Layer 3 of a small transformer language model trained on English Wikipedia (10 layers, counted from 0, width 96).
A neuron's activation on a vector x is SiLU(gate . x) times (in . x), where the dot is the dot product.
The model reads these tokens: "ither" " the" " Belg" "ian" " C" "rick" "et" " F" "ed" "eration" " or" " its" " reg" "ional" " F" "le" "m"

The vector x that enters this layer's MLP at each token. A number n stands for (n - 128) times 0.013.
0 "ither": 172, 155, 117, 121, 142, 153, 159, 122, 101, 127, 159, 171, 150, 98, 145, 125, 191, 146, 93, 160, 115, 156, 118, 121, 113, 130, 132, 137, 147, 124, 110, 126, 138, 114, 133, 124, 103, 103, 116, 100, 170, 124, 140, 134, 175, 131, 154, 123, 163, 125, 125, 138, 102, 143, 116, 142, 135, 87, 125, 130, 127, 141, 103, 138, 91, 121, 90, 104, 112, 119, 114, 131, 118, 171, 134, 152, 121, 137, 122, 155, 156, 117, 150, 120, 75, 131, 119, 124, 122, 121, 104, 147, 132, 154, 113, 195
1 " the": 118, 141, 152, 128, 126, 141, 115, 129, 117, 128, 92, 137, 110, 139, 131, 125, 250, 139, 125, 137, 114, 139, 133, 164, 113, 129, 123, 150, 127, 135, 123, 101, 117, 116, 122, 138, 136, 101, 150, 125, 124, 140, 121, 137, 133, 98, 138, 117, 135, 138, 117, 94, 114, 142, 119, 136, 138, 134, 145, 125, 123, 122, 117, 116, 121, 54, 122, 118, 134, 147, 128, 132, 124, 133, 133, 143, 123, 121, 132, 147, 178, 148, 149, 125, 131, 109, 128, 118, 127, 124, 133, 120, 136, 122, 115, 143
2 " Belg": 167, 174, 187, 141, 108, 129, 112, 119, 102, 129, 113, 59, 135, 137, 126, 138, 156, 153, 135, 117, 91, 116, 138, 84, 99, 183, 129, 124, 142, 120, 130, 98, 93, 128, 153, 108, 138, 101, 111, 124, 106, 137, 119, 126, 95, 117, 135, 118, 120, 116, 75, 159, 173, 148, 153, 139, 162, 141, 118, 120, 98, 148, 101, 110, 119, 114, 147, 106, 101, 133, 146, 102, 107, 137, 110, 127, 93, 125, 146, 148, 142, 147, 120, 147, 148, 152, 148, 112, 103, 155, 67, 118, 135, 146, 129, 95
3 "ian": 147, 160, 183, 129, 154, 124, 126, 142, 108, 151, 89, 114, 126, 171, 115, 102, 169, 149, 133, 140, 105, 154, 120, 106, 145, 122, 123, 125, 74, 126, 127, 128, 147, 145, 120, 138, 111, 112, 95, 159, 125, 138, 126, 139, 90, 134, 143, 118, 115, 117, 91, 113, 121, 124, 144, 120, 154, 115, 150, 79, 94, 152, 132, 117, 144, 163, 145, 157, 122, 107, 155, 86, 172, 148, 152, 102, 120, 143, 153, 170, 150, 119, 118, 165, 146, 85, 109, 91, 90, 93, 114, 108, 150, 126, 134, 154
4 " C": 117, 147, 171, 120, 125, 121, 219, 101, 114, 161, 130, 151, 143, 106, 136, 126, 103, 98, 134, 96, 113, 110, 144, 140, 111, 153, 115, 138, 118, 129, 133, 146, 111, 116, 139, 110, 155, 112, 102, 129, 123, 142, 149, 122, 104, 139, 96, 155, 98, 140, 111, 104, 140, 123, 139, 110, 110, 117, 114, 108, 101, 93, 117, 123, 104, 94, 110, 143, 148, 144, 115, 92, 128, 106, 119, 124, 127, 126, 167, 110, 133, 129, 117, 133, 136, 87, 116, 107, 117, 102, 139, 130, 122, 117, 87, 85
5 "rick": 173, 146, 172, 144, 119, 142, 133, 129, 119, 120, 142, 143, 127, 145, 122, 121, 188, 138, 102, 123, 131, 125, 128, 150, 137, 131, 143, 135, 99, 127, 127, 175, 127, 126, 123, 112, 120, 128, 67, 171, 157, 125, 160, 85, 121, 162, 124, 114, 81, 107, 112, 148, 147, 111, 162, 108, 126, 148, 159, 122, 112, 148, 134, 123, 162, 117, 133, 114, 86, 94, 160, 122, 127, 139, 107, 139, 115, 119, 91, 116, 141, 162, 181, 149, 165, 172, 130, 157, 124, 123, 113, 132, 105, 97, 119, 87
6 "et": 150, 193, 148, 138, 122, 120, 151, 144, 175, 156, 171, 172, 132, 127, 128, 124, 189, 125, 129, 157, 139, 141, 142, 110, 131, 126, 94, 134, 119, 89, 162, 102, 137, 125, 162, 138, 138, 125, 103, 170, 132, 107, 140, 105, 113, 124, 95, 120, 118, 103, 116, 103, 134, 151, 145, 158, 98, 99, 143, 150, 68, 144, 121, 100, 102, 100, 128, 116, 103, 94, 146, 118, 129, 125, 108, 98, 148, 127, 69, 151, 126, 119, 116, 155, 134, 117, 116, 134, 109, 75, 136, 85, 137, 108, 129, 108
7 " F": 187, 175, 186, 124, 125, 114, 136, 82, 134, 143, 140, 106, 137, 127, 153, 105, 103, 122, 122, 60, 130, 134, 141, 127, 105, 111, 127, 132, 96, 130, 110, 110, 162, 133, 157, 137, 143, 121, 87, 132, 141, 114, 139, 110, 97, 137, 100, 146, 108, 130, 112, 94, 147, 152, 123, 137, 115, 102, 118, 132, 103, 105, 123, 114, 123, 159, 129, 154, 141, 184, 125, 131, 114, 86, 132, 120, 146, 136, 147, 132, 121, 107, 111, 109, 124, 132, 127, 127, 146, 124, 123, 142, 134, 168, 128, 73
8 "ed": 171, 156, 150, 103, 118, 135, 158, 107, 134, 130, 97, 157, 122, 131, 122, 130, 170, 164, 100, 140, 151, 77, 134, 128, 130, 103, 112, 131, 123, 119, 174, 90, 135, 162, 173, 152, 89, 164, 75, 153, 133, 124, 152, 139, 127, 157, 136, 138, 109, 112, 86, 119, 140, 138, 130, 117, 157, 115, 172, 173, 165, 138, 110, 141, 145, 107, 169, 130, 99, 89, 130, 147, 160, 119, 86, 97, 114, 124, 125, 164, 118, 106, 120, 121, 125, 96, 122, 103, 135, 124, 132, 132, 112, 134, 119, 137
9 "eration": 157, 135, 140, 120, 151, 117, 127, 92, 117, 130, 133, 132, 150, 131, 128, 77, 214, 125, 80, 136, 147, 123, 115, 143, 155, 138, 128, 131, 147, 164, 128, 132, 134, 126, 158, 121, 156, 135, 89, 160, 164, 90, 132, 123, 118, 123, 112, 129, 112, 95, 92, 118, 134, 116, 155, 125, 137, 106, 132, 114, 83, 115, 123, 123, 142, 145, 124, 139, 129, 110, 136, 110, 139, 132, 134, 109, 117, 143, 144, 139, 175, 118, 121, 134, 122, 126, 143, 103, 118, 119, 101, 125, 118, 104, 119, 129
10 " or": 139, 116, 151, 108, 120, 133, 140, 118, 121, 121, 110, 197, 116, 118, 127, 113, 198, 133, 126, 134, 140, 127, 143, 112, 136, 166, 135, 126, 157, 90, 116, 114, 128, 158, 162, 144, 117, 152, 157, 90, 136, 127, 122, 140, 148, 160, 136, 140, 154, 129, 121, 83, 161, 161, 119, 102, 168, 125, 110, 114, 146, 165, 117, 102, 134, 120, 109, 133, 120, 137, 142, 79, 118, 118, 105, 157, 124, 111, 143, 116, 172, 97, 108, 116, 95, 121, 117, 168, 85, 108, 122, 98, 117, 108, 108, 144
11 " its": 117, 138, 161, 106, 125, 146, 105, 124, 114, 126, 137, 124, 116, 132, 113, 124, 209, 99, 130, 136, 123, 152, 132, 135, 110, 124, 127, 135, 132, 145, 141, 114, 128, 112, 129, 158, 132, 95, 163, 130, 80, 130, 130, 156, 67, 134, 133, 136, 127, 139, 95, 87, 141, 128, 119, 126, 112, 100, 141, 115, 124, 126, 107, 105, 125, 76, 133, 134, 142, 135, 154, 113, 106, 149, 134, 156, 119, 125, 106, 146, 184, 150, 119, 126, 113, 111, 145, 128, 142, 101, 129, 120, 147, 96, 136, 145
12 " reg": 150, 149, 139, 136, 125, 112, 189, 139, 101, 136, 114, 100, 121, 148, 135, 120, 184, 89, 115, 112, 110, 128, 134, 177, 145, 119, 97, 104, 191, 114, 130, 128, 96, 114, 134, 136, 130, 116, 156, 146, 120, 112, 94, 129, 65, 130, 111, 139, 103, 135, 88, 157, 116, 170, 122, 106, 114, 111, 97, 118, 133, 96, 112, 110, 170, 130, 124, 126, 120, 152, 115, 124, 102, 131, 162, 100, 111, 134, 137, 116, 106, 153, 96, 126, 144, 165, 71, 143, 134, 156, 155, 143, 95, 154, 128, 125
13 "ional": 107, 137, 154, 121, 124, 113, 108, 142, 107, 132, 123, 127, 136, 118, 122, 143, 209, 107, 113, 126, 92, 142, 116, 114, 138, 154, 97, 120, 113, 148, 118, 142, 197, 127, 122, 138, 137, 129, 91, 149, 120, 137, 151, 168, 84, 110, 170, 142, 127, 124, 89, 100, 141, 104, 120, 131, 113, 95, 119, 103, 80, 101, 76, 127, 111, 150, 124, 157, 139, 121, 155, 117, 124, 139, 177, 100, 129, 136, 157, 133, 157, 74, 140, 115, 133, 97, 131, 132, 121, 96, 130, 124, 116, 141, 117, 139
14 " F": 181, 178, 188, 128, 125, 115, 138, 85, 136, 143, 142, 111, 136, 117, 153, 105, 104, 130, 121, 63, 133, 136, 143, 125, 102, 108, 129, 133, 102, 132, 111, 114, 161, 132, 155, 140, 140, 123, 85, 132, 142, 113, 134, 112, 103, 132, 98, 145, 107, 132, 113, 97, 145, 153, 120, 136, 113, 103, 121, 134, 102, 103, 126, 114, 128, 161, 131, 150, 145, 186, 125, 137, 109, 85, 136, 116, 147, 135, 149, 129, 123, 107, 105, 106, 125, 134, 128, 130, 150, 124, 118, 144, 132, 167, 126, 79
15 "le": 143, 153, 158, 119, 162, 134, 97, 122, 135, 127, 115, 148, 131, 145, 127, 126, 168, 155, 139, 126, 144, 117, 126, 148, 162, 100, 132, 157, 97, 125, 113, 112, 161, 121, 125, 145, 132, 166, 73, 115, 120, 138, 167, 89, 107, 159, 104, 127, 104, 110, 102, 106, 104, 118, 143, 127, 164, 172, 174, 119, 67, 170, 164, 110, 153, 147, 138, 143, 160, 113, 159, 112, 182, 147, 109, 125, 112, 119, 125, 122, 137, 130, 94, 117, 131, 177, 121, 126, 109, 73, 133, 102, 108, 111, 113, 133
16 "m": 160, 136, 169, 153, 118, 120, 144, 134, 142, 133, 125, 160, 124, 119, 128, 90, 130, 139, 122, 124, 121, 107, 142, 91, 162, 89, 136, 148, 115, 140, 148, 128, 124, 107, 132, 107, 107, 104, 81, 127, 64, 146, 142, 100, 116, 115, 127, 136, 124, 63, 130, 132, 151, 134, 83, 138, 155, 112, 155, 149, 140, 143, 147, 113, 142, 158, 99, 137, 131, 128, 116, 119, 125, 111, 136, 126, 120, 110, 134, 160, 156, 117, 164, 85, 120, 110, 140, 112, 142, 89, 142, 95, 93, 164, 154, 116

Each question shows the input weights of one neuron of the MLP. A number n stands for (n - 128) times 0.0057.

n94 gate: 79, 109, 72, 119, 131, 112, 124, 179, 116, 107, 155, 174, 112, 180, 101, 103, 127, 146, 125, 123, 116, 127, 138, 115, 110, 148, 127, 124, 102, 128, 125, 79, 145, 180, 123, 165, 125, 148, 139, 172, 91, 118, 119, 153, 162, 130, 133, 147, 112, 115, 127, 187, 97, 104, 142, 145, 108, 90, 121, 91, 120, 148, 115, 164, 84, 101, 170, 149, 159, 136, 204, 121, 115, 115, 83, 98, 92, 145, 107, 120, 108, 121, 130, 149, 181, 168, 185, 104, 165, 133, 133, 101, 132, 129, 93, 159
n94 in: 101, 151, 96, 110, 145, 121, 135, 151, 113, 123, 148, 146, 118, 156, 81, 139, 162, 93, 113, 110, 100, 142, 123, 166, 112, 141, 130, 119, 126, 111, 109, 76, 136, 161, 125, 150, 135, 135, 131, 130, 86, 95, 133, 126, 116, 131, 149, 133, 106, 89, 110, 165, 155, 120, 123, 159, 153, 77, 92, 109, 154, 156, 135, 156, 101, 69, 167, 163, 130, 130, 164, 81, 138, 103, 114, 99, 86, 135, 92, 92, 142, 113, 118, 116, 168, 190, 147, 146, 125, 120, 125, 117, 152, 120, 71, 137
On which token does it fire most? 16 "m"

n215 gate: 136, 147, 116, 138, 125, 153, 126, 130, 104, 106, 110, 101, 146, 106, 165, 163, 176, 133, 138, 180, 123, 108, 165, 112, 95, 138, 121, 109, 143, 188, 152, 97, 99, 79, 100, 140, 146, 139, 146, 113, 154, 123, 88, 171, 126, 121, 154, 114, 175, 141, 145, 104, 103, 157, 94, 151, 153, 113, 141, 125, 147, 110, 144, 142, 126, 148, 114, 125, 161, 118, 177, 155, 131, 112, 106, 144, 154, 208, 126, 167, 165, 140, 125, 113, 143, 159, 171, 122, 83, 162, 110, 142, 112, 173, 133, 138
n215 in: 146, 108, 125, 154, 138, 181, 112, 130, 118, 143, 154, 124, 149, 128, 157, 149, 179, 141, 153, 167, 126, 118, 128, 105, 104, 153, 106, 135, 140, 192, 138, 95, 112, 102, 112, 128, 148, 127, 160, 96, 164, 133, 115, 153, 148, 112, 147, 129, 178, 130, 177, 113, 151, 139, 118, 144, 121, 117, 143, 108, 140, 100, 140, 148, 121, 143, 115, 95, 147, 122, 148, 155, 129, 112, 118, 142, 157, 176, 133, 165, 139, 109, 112, 83, 144, 164, 147, 138, 76, 159, 113, 137, 118, 169, 157, 135
On which token does it fire most? 0 "ither"

n109 gate: 123, 168, 95, 138, 161, 200, 152, 135, 105, 151, 154, 122, 87, 129, 52, 147, 105, 95, 126, 94, 109, 158, 112, 124, 146, 156, 116, 84, 99, 129, 135, 128, 136, 177, 185, 75, 91, 70, 104, 141, 155, 129, 167, 148, 103, 132, 136, 141, 146, 138, 148, 126, 151, 166, 164, 142, 194, 113, 121, 86, 135, 144, 95, 132, 140, 92, 146, 92, 119, 139, 130, 95, 135, 86, 117, 110, 116, 123, 99, 103, 133, 147, 122, 130, 98, 152, 110, 137, 78, 136, 156, 114, 151, 169, 130, 116
n109 in: 112, 110, 90, 182, 102, 143, 175, 111, 124, 143, 152, 147, 69, 149, 65, 118, 117, 144, 130, 92, 117, 141, 117, 134, 139, 118, 93, 93, 102, 119, 104, 130, 150, 145, 146, 86, 101, 87, 88, 138, 164, 130, 169, 118, 140, 137, 126, 118, 153, 149, 190, 111, 113, 186, 109, 129, 131, 110, 152, 118, 129, 125, 118, 161, 77, 106, 190, 113, 134, 129, 149, 133, 144, 144, 111, 120, 108, 126, 102, 119, 118, 159, 80, 117, 118, 186, 125, 125, 100, 107, 146, 71, 116, 194, 128, 138
On which token does it fire most? 6 "et"

n186 gate: 108, 140, 130, 143, 155, 130, 181, 125, 112, 136, 118, 144, 129, 135, 107, 137, 125, 108, 120, 115, 77, 156, 115, 131, 72, 157, 110, 74, 116, 125, 170, 91, 158, 116, 146, 57, 87, 158, 162, 132, 154, 125, 142, 108, 109, 143, 84, 77, 133, 153, 134, 169, 141, 89, 131, 121, 95, 123, 186, 88, 179, 125, 153, 162, 112, 88, 149, 139, 110, 125, 125, 148, 170, 110, 152, 183, 159, 157, 68, 132, 134, 92, 153, 126, 158, 131, 200, 106, 134, 122, 75, 150, 135, 129, 141, 138
n186 in: 147, 134, 119, 152, 167, 116, 156, 174, 126, 140, 107, 136, 143, 141, 90, 135, 144, 172, 78, 115, 115, 152, 133, 134, 80, 173, 114, 171, 94, 85, 148, 146, 115, 96, 165, 53, 99, 172, 107, 129, 182, 77, 139, 109, 117, 105, 125, 59, 123, 101, 100, 134, 139, 163, 120, 97, 146, 130, 186, 104, 131, 142, 155, 130, 97, 100, 125, 97, 132, 112, 99, 132, 159, 153, 135, 150, 160, 121, 98, 119, 199, 104, 106, 139, 146, 168, 131, 94, 111, 122, 97, 125, 138, 129, 149, 145
On which token does it fire most? 5 "rick"

n248 gate: 129, 98, 110, 126, 115, 159, 124, 126, 115, 126, 164, 195, 111, 166, 137, 135, 133, 178, 138, 132, 193, 149, 139, 130, 119, 115, 96, 166, 156, 156, 129, 126, 150, 96, 140, 135, 126, 106, 108, 119, 110, 104, 129, 123, 101, 113, 119, 104, 148, 139, 162, 130, 99, 152, 149, 145, 151, 106, 184, 57, 138, 91, 79, 156, 121, 130, 75, 98, 151, 130, 154, 143, 160, 122, 134, 120, 160, 119, 131, 71, 140, 110, 91, 129, 131, 128, 162, 75, 70, 143, 137, 118, 148, 124, 168, 102
n248 in: 105, 118, 112, 115, 123, 112, 86, 162, 94, 108, 109, 138, 87, 114, 129, 105, 127, 138, 170, 148, 107, 113, 122, 109, 105, 172, 151, 150, 83, 70, 145, 131, 112, 138, 157, 104, 145, 115, 144, 190, 121, 157, 103, 56, 143, 121, 113, 155, 134, 102, 89, 118, 132, 127, 89, 182, 170, 105, 108, 139, 73, 133, 146, 143, 155, 87, 119, 119, 118, 136, 106, 149, 108, 126, 135, 166, 122, 148, 141, 125, 107, 113, 182, 122, 115, 126, 98, 177, 119, 153, 143, 141, 72, 110, 120, 138
On which token does it fire most? 1 " the"

n5 gate: 86, 120, 97, 104, 145, 124, 141, 126, 112, 162, 113, 102, 107, 123, 130, 171, 107, 144, 109, 110, 115, 194, 157, 111, 142, 102, 149, 101, 161, 115, 126, 66, 150, 151, 149, 143, 115, 142, 144, 152, 177, 94, 127, 114, 108, 170, 129, 138, 136, 105, 150, 72, 171, 163, 209, 98, 105, 134, 94, 103, 129, 120, 154, 152, 103, 99, 152, 88, 148, 116, 145, 145, 124, 116, 161, 130, 166, 110, 152, 112, 83, 129, 152, 159, 101, 134, 153, 127, 120, 163, 127, 166, 111, 163, 132, 120
n5 in: 155, 139, 137, 134, 110, 129, 152, 120, 130, 138, 133, 106, 133, 189, 172, 81, 133, 150, 102, 134, 149, 92, 109, 124, 103, 157, 93, 69, 120, 119, 138, 181, 87, 174, 97, 139, 135, 133, 149, 130, 102, 146, 115, 107, 134, 111, 116, 153, 119, 127, 102, 110, 130, 142, 111, 92, 91, 120, 159, 174, 142, 150, 151, 154, 151, 167, 145, 129, 150, 167, 90, 93, 131, 141, 122, 197, 77, 150, 124, 142, 140, 118, 164, 150, 118, 161, 126, 115, 142, 124, 147, 120, 139, 92, 114, 160
Its three highest activations, in order, are on tokens 13 "ional", 12 " reg", 6 "et"

n170 gate: 128, 174, 129, 140, 128, 129, 136, 98, 131, 94, 139, 139, 141, 114, 154, 154, 112, 86, 168, 159, 94, 121, 111, 129, 110, 161, 178, 116, 139, 137, 101, 135, 150, 81, 119, 148, 111, 86, 203, 98, 142, 108, 114, 133, 112, 122, 130, 175, 148, 169, 91, 115, 169, 146, 77, 117, 72, 136, 186, 118, 112, 126, 191, 121, 113, 168, 117, 119, 124, 109, 175, 170, 109, 114, 163, 77, 119, 154, 116, 124, 142, 135, 108, 117, 131, 138, 138, 142, 158, 117, 97, 106, 143, 131, 111, 112
n170 in: 149, 168, 98, 141, 122, 138, 119, 121, 116, 123, 140, 143, 117, 94, 169, 158, 128, 155, 156, 177, 98, 73, 131, 113, 123, 116, 167, 136, 137, 115, 112, 103, 110, 99, 139, 117, 122, 101, 136, 85, 113, 134, 129, 154, 132, 63, 108, 150, 103, 109, 88, 103, 138, 119, 102, 96, 133, 141, 176, 134, 110, 118, 161, 113, 169, 186, 139, 114, 105, 134, 141, 185, 127, 101, 138, 89, 145, 143, 157, 126, 158, 151, 68, 113, 163, 125, 136, 145, 146, 95, 94, 155, 119, 144, 113, 129
On which token does it fire most? 14 " F"

n224 gate: 116, 112, 123, 202, 170, 119, 128, 138, 116, 151, 146, 81, 102, 100, 142, 142, 74, 115, 115, 130, 177, 139, 133, 96, 111, 104, 122, 85, 137, 130, 143, 110, 135, 128, 129, 127, 150, 180, 107, 122, 105, 102, 145, 152, 105, 182, 157, 132, 138, 143, 131, 80, 121, 168, 162, 140, 92, 70, 126, 151, 96, 146, 138, 126, 136, 147, 168, 159, 69, 151, 180, 133, 128, 94, 104, 80, 110, 95, 137, 54, 84, 101, 113, 105, 79, 136, 134, 145, 89, 100, 91, 125, 86, 119, 138, 118
n224 in: 126, 135, 148, 171, 153, 133, 136, 146, 138, 113, 161, 82, 126, 119, 117, 122, 100, 167, 154, 119, 155, 152, 127, 101, 150, 128, 168, 146, 56, 136, 169, 156, 122, 113, 141, 52, 122, 132, 138, 146, 135, 89, 116, 116, 69, 134, 171, 121, 94, 116, 143, 172, 84, 171, 156, 62, 141, 108, 125, 76, 96, 127, 85, 142, 141, 126, 152, 116, 128, 149, 132, 120, 104, 141, 163, 88, 114, 124, 154, 98, 75, 120, 111, 151, 63, 131, 114, 145, 100, 126, 122, 159, 102, 113, 144, 102
On which token does it fire most, and how strongly? 1 " the", at about 0.27

n62 gate: 101, 133, 145, 157, 110, 122, 118, 157, 105, 122, 89, 113, 132, 167, 105, 157, 91, 58, 133, 124, 112, 148, 130, 133, 168, 126, 122, 127, 162, 143, 100, 100, 152, 153, 132, 153, 139, 112, 144, 168, 112, 168, 110, 109, 131, 185, 115, 172, 126, 122, 154, 130, 185, 126, 117, 157, 100, 145, 93, 169, 166, 135, 136, 140, 154, 120, 126, 179, 126, 156, 146, 164, 128, 112, 133, 153, 97, 148, 108, 118, 134, 116, 207, 175, 136, 153, 128, 101, 154, 105, 126, 157, 92, 104, 94, 168
n62 in: 169, 122, 169, 101, 104, 100, 140, 139, 131, 89, 144, 115, 173, 131, 121, 130, 103, 108, 83, 70, 135, 125, 102, 160, 176, 105, 92, 75, 139, 80, 106, 155, 155, 99, 117, 135, 135, 126, 75, 130, 126, 130, 93, 162, 144, 131, 139, 160, 139, 99, 142, 124, 131, 143, 170, 110, 137, 155, 168, 132, 95, 125, 70, 80, 124, 137, 147, 148, 99, 88, 121, 101, 97, 140, 100, 151, 112, 95, 148, 166, 137, 151, 152, 180, 94, 130, 84, 126, 133, 122, 170, 114, 140, 91, 166, 150
Its three highest activations, in order, are on tokens 12 " reg", 5 "rick", 1 " the"

n226 gate: 151, 151, 142, 130, 108, 120, 112, 152, 143, 209, 135, 152, 148, 131, 80, 99, 132, 105, 121, 140, 168, 110, 81, 125, 146, 126, 134, 151, 86, 136, 134, 128, 89, 85, 114, 123, 112, 140, 89, 112, 133, 88, 129, 121, 116, 138, 71, 199, 70, 118, 85, 110, 123, 175, 204, 110, 132, 109, 137, 110, 163, 106, 102, 112, 118, 112, 112, 163, 145, 93, 118, 81, 157, 67, 122, 172, 150, 127, 125, 158, 156, 133, 117, 150, 99, 171, 158, 138, 115, 133, 101, 131, 121, 132, 165, 136
n226 in: 118, 97, 154, 131, 184, 92, 124, 158, 78, 155, 124, 112, 137, 172, 146, 159, 115, 133, 130, 141, 152, 109, 154, 151, 142, 121, 147, 82, 139, 90, 176, 87, 138, 152, 122, 195, 126, 97, 135, 152, 178, 128, 104, 108, 108, 113, 115, 118, 97, 83, 127, 115, 141, 153, 142, 86, 89, 108, 90, 113, 114, 44, 150, 135, 132, 126, 164, 152, 111, 125, 159, 124, 122, 112, 142, 105, 91, 74, 137, 120, 136, 185, 127, 91, 81, 134, 121, 126, 111, 177, 146, 143, 119, 182, 131, 87
On which token does it fire most? 7 " F"

n158 gate: 98, 90, 133, 126, 112, 142, 138, 122, 190, 118, 118, 134, 98, 151, 108, 133, 153, 116, 107, 117, 86, 87, 137, 96, 107, 161, 140, 83, 114, 128, 157, 158, 135, 98, 157, 98, 89, 139, 126, 147, 132, 116, 141, 152, 107, 109, 123, 116, 130, 111, 109, 96, 156, 121, 128, 76, 163, 142, 76, 106, 136, 122, 157, 117, 106, 118, 117, 118, 149, 94, 73, 142, 137, 156, 83, 143, 110, 169, 129, 105, 121, 122, 123, 145, 180, 167, 139, 127, 96, 145, 134, 116, 127, 135, 142, 156
n158 in: 97, 112, 117, 128, 142, 125, 105, 134, 162, 121, 123, 134, 101, 114, 119, 138, 140, 88, 141, 78, 112, 70, 159, 101, 79, 146, 139, 102, 124, 132, 165, 144, 136, 95, 144, 113, 112, 133, 120, 155, 119, 115, 107, 112, 106, 147, 139, 116, 132, 123, 91, 86, 139, 140, 148, 87, 142, 137, 97, 148, 127, 78, 173, 118, 97, 120, 146, 110, 141, 120, 93, 130, 130, 135, 106, 166, 139, 118, 107, 119, 158, 143, 136, 137, 197, 156, 168, 77, 110, 149, 108, 126, 127, 156, 132, 145
On which two tokens does it fire most, strongest first? 2 " Belg", 0 "ither"

n197 gate: 143, 155, 143, 103, 100, 89, 133, 159, 146, 111, 138, 111, 87, 96, 150, 156, 110, 172, 98, 150, 143, 199, 152, 115, 135, 116, 164, 111, 128, 122, 120, 179, 85, 129, 114, 144, 143, 114, 145, 96, 132, 153, 144, 110, 153, 135, 111, 184, 130, 125, 86, 153, 155, 125, 130, 98, 138, 160, 112, 150, 107, 144, 149, 90, 143, 145, 138, 105, 172, 129, 179, 146, 103, 167, 121, 187, 191, 162, 204, 145, 63, 87, 132, 174, 137, 111, 102, 105, 150, 148, 96, 172, 95, 119, 153, 94
n197 in: 127, 121, 148, 108, 112, 74, 149, 141, 118, 124, 111, 137, 101, 111, 133, 139, 94, 86, 120, 164, 145, 196, 178, 131, 105, 93, 164, 137, 86, 135, 116, 141, 154, 125, 107, 192, 89, 136, 121, 124, 141, 184, 149, 127, 113, 179, 175, 193, 120, 121, 115, 116, 137, 169, 148, 172, 114, 157, 125, 144, 122, 181, 167, 110, 170, 117, 120, 132, 192, 128, 183, 121, 110, 143, 119, 151, 145, 148, 164, 149, 70, 80, 144, 152, 116, 108, 75, 127, 126, 125, 129, 132, 103, 99, 129, 100
On which token does it fire most? 9 "eration"

n129 gate: 164, 104, 147, 116, 150, 145, 109, 157, 77, 102, 93, 149, 123, 178, 85, 146, 116, 94, 191, 150, 137, 101, 166, 131, 56, 130, 128, 143, 109, 75, 158, 88, 159, 155, 82, 167, 107, 82, 182, 100, 136, 136, 137, 161, 103, 126, 115, 106, 120, 129, 119, 104, 128, 153, 83, 143, 107, 118, 143, 129, 118, 121, 91, 123, 152, 95, 161, 159, 145, 66, 178, 146, 60, 166, 94, 160, 115, 159, 123, 99, 140, 142, 124, 99, 74, 131, 105, 163, 158, 216, 133, 108, 116, 142, 114, 98
n129 in: 118, 110, 141, 90, 157, 113, 130, 96, 140, 114, 112, 144, 130, 114, 137, 98, 151, 104, 162, 171, 130, 143, 126, 92, 108, 152, 154, 154, 146, 106, 143, 141, 105, 77, 159, 185, 140, 110, 154, 103, 172, 120, 139, 193, 35, 137, 127, 132, 70, 108, 134, 129, 96, 158, 74, 138, 77, 85, 138, 89, 150, 136, 89, 97, 155, 108, 132, 99, 141, 99, 165, 132, 122, 103, 102, 136, 157, 148, 133, 104, 178, 149, 132, 129, 72, 140, 137, 159, 184, 139, 93, 66, 150, 156, 102, 140
On which token does it fire most? 11 " its"

n112 gate: 121, 106, 129, 145, 128, 124, 119, 128, 144, 125, 167, 121, 124, 138, 140, 175, 106, 129, 145, 99, 106, 99, 135, 138, 135, 108, 152, 87, 105, 136, 100, 153, 155, 187, 99, 120, 144, 112, 191, 96, 152, 111, 122, 136, 140, 55, 123, 145, 197, 192, 122, 97, 122, 211, 82, 135, 145, 166, 95, 103, 103, 140, 117, 142, 123, 152, 114, 140, 107, 130, 124, 157, 80, 153, 93, 180, 141, 152, 175, 131, 137, 166, 68, 160, 153, 107, 136, 103, 165, 130, 134, 113, 156, 134, 106, 117
n112 in: 155, 108, 109, 89, 108, 164, 140, 99, 120, 93, 162, 83, 89, 152, 123, 126, 129, 150, 124, 85, 106, 149, 138, 130, 120, 116, 107, 80, 80, 108, 104, 112, 130, 119, 150, 67, 151, 121, 110, 166, 144, 117, 194, 101, 67, 116, 98, 125, 153, 105, 91, 161, 202, 115, 172, 109, 148, 134, 106, 125, 123, 121, 129, 140, 93, 123, 121, 124, 132, 94, 92, 123, 153, 158, 98, 134, 183, 111, 118, 101, 106, 107, 87, 145, 124, 97, 142, 148, 139, 121, 162, 104, 171, 92, 114, 152
On which token does it fire most, and how strongly? 16 "m", at about 0.12

n128 gate: 135, 61, 102, 163, 127, 138, 143, 150, 152, 94, 139, 143, 105, 122, 100, 130, 136, 144, 153, 123, 107, 111, 131, 105, 151, 121, 162, 166, 127, 141, 110, 97, 138, 155, 129, 105, 53, 94, 83, 174, 152, 110, 139, 128, 134, 135, 100, 111, 132, 125, 113, 140, 129, 131, 116, 109, 144, 152, 191, 133, 133, 82, 110, 102, 170, 131, 118, 156, 159, 114, 125, 151, 125, 122, 136, 120, 110, 122, 133, 122, 111, 115, 97, 127, 139, 104, 143, 164, 97, 159, 128, 95, 97, 153, 149, 127
n128 in: 112, 111, 96, 120, 115, 137, 168, 106, 107, 88, 117, 104, 123, 123, 132, 87, 135, 166, 131, 133, 122, 121, 114, 105, 94, 162, 152, 132, 161, 97, 176, 124, 122, 143, 121, 90, 108, 126, 91, 138, 122, 122, 117, 97, 122, 122, 96, 95, 117, 119, 131, 122, 82, 128, 115, 116, 136, 177, 151, 135, 124, 110, 143, 95, 118, 144, 110, 116, 137, 137, 120, 80, 145, 88, 129, 114, 116, 121, 137, 133, 115, 145, 141, 110, 120, 110, 119, 122, 115, 163, 79, 171, 153, 117, 141, 122
On which token does it fire most, and how strongly? 11 " its", at about 0.13

n196 gate: 155, 114, 103, 151, 164, 109, 118, 125, 108, 112, 167, 155, 122, 119, 154, 178, 77, 146, 178, 163, 108, 108, 148, 151, 165, 149, 174, 121, 118, 133, 91, 124, 175, 157, 92, 147, 142, 125, 183, 141, 145, 139, 83, 143, 135, 94, 121, 139, 127, 157, 154, 186, 111, 156, 136, 74, 89, 97, 152, 143, 101, 90, 160, 114, 128, 125, 123, 159, 90, 80, 182, 121, 99, 105, 80, 88, 187, 112, 135, 134, 80, 119, 54, 100, 100, 93, 188, 96, 126, 166, 131, 111, 117, 140, 166, 131
n196 in: 110, 88, 123, 157, 105, 140, 119, 176, 142, 148, 108, 135, 134, 153, 130, 69, 136, 89, 120, 80, 133, 141, 104, 72, 119, 124, 46, 157, 131, 142, 124, 156, 108, 131, 138, 114, 62, 133, 105, 127, 119, 99, 153, 148, 182, 172, 123, 122, 136, 126, 117, 62, 140, 126, 151, 189, 131, 172, 187, 74, 139, 128, 73, 129, 92, 123, 128, 93, 162, 150, 156, 167, 154, 130, 139, 171, 80, 141, 151, 148, 130, 147, 161, 163, 136, 160, 91, 143, 121, 119, 130, 104, 127, 120, 136, 147
On which token does it fire most? 12 " reg"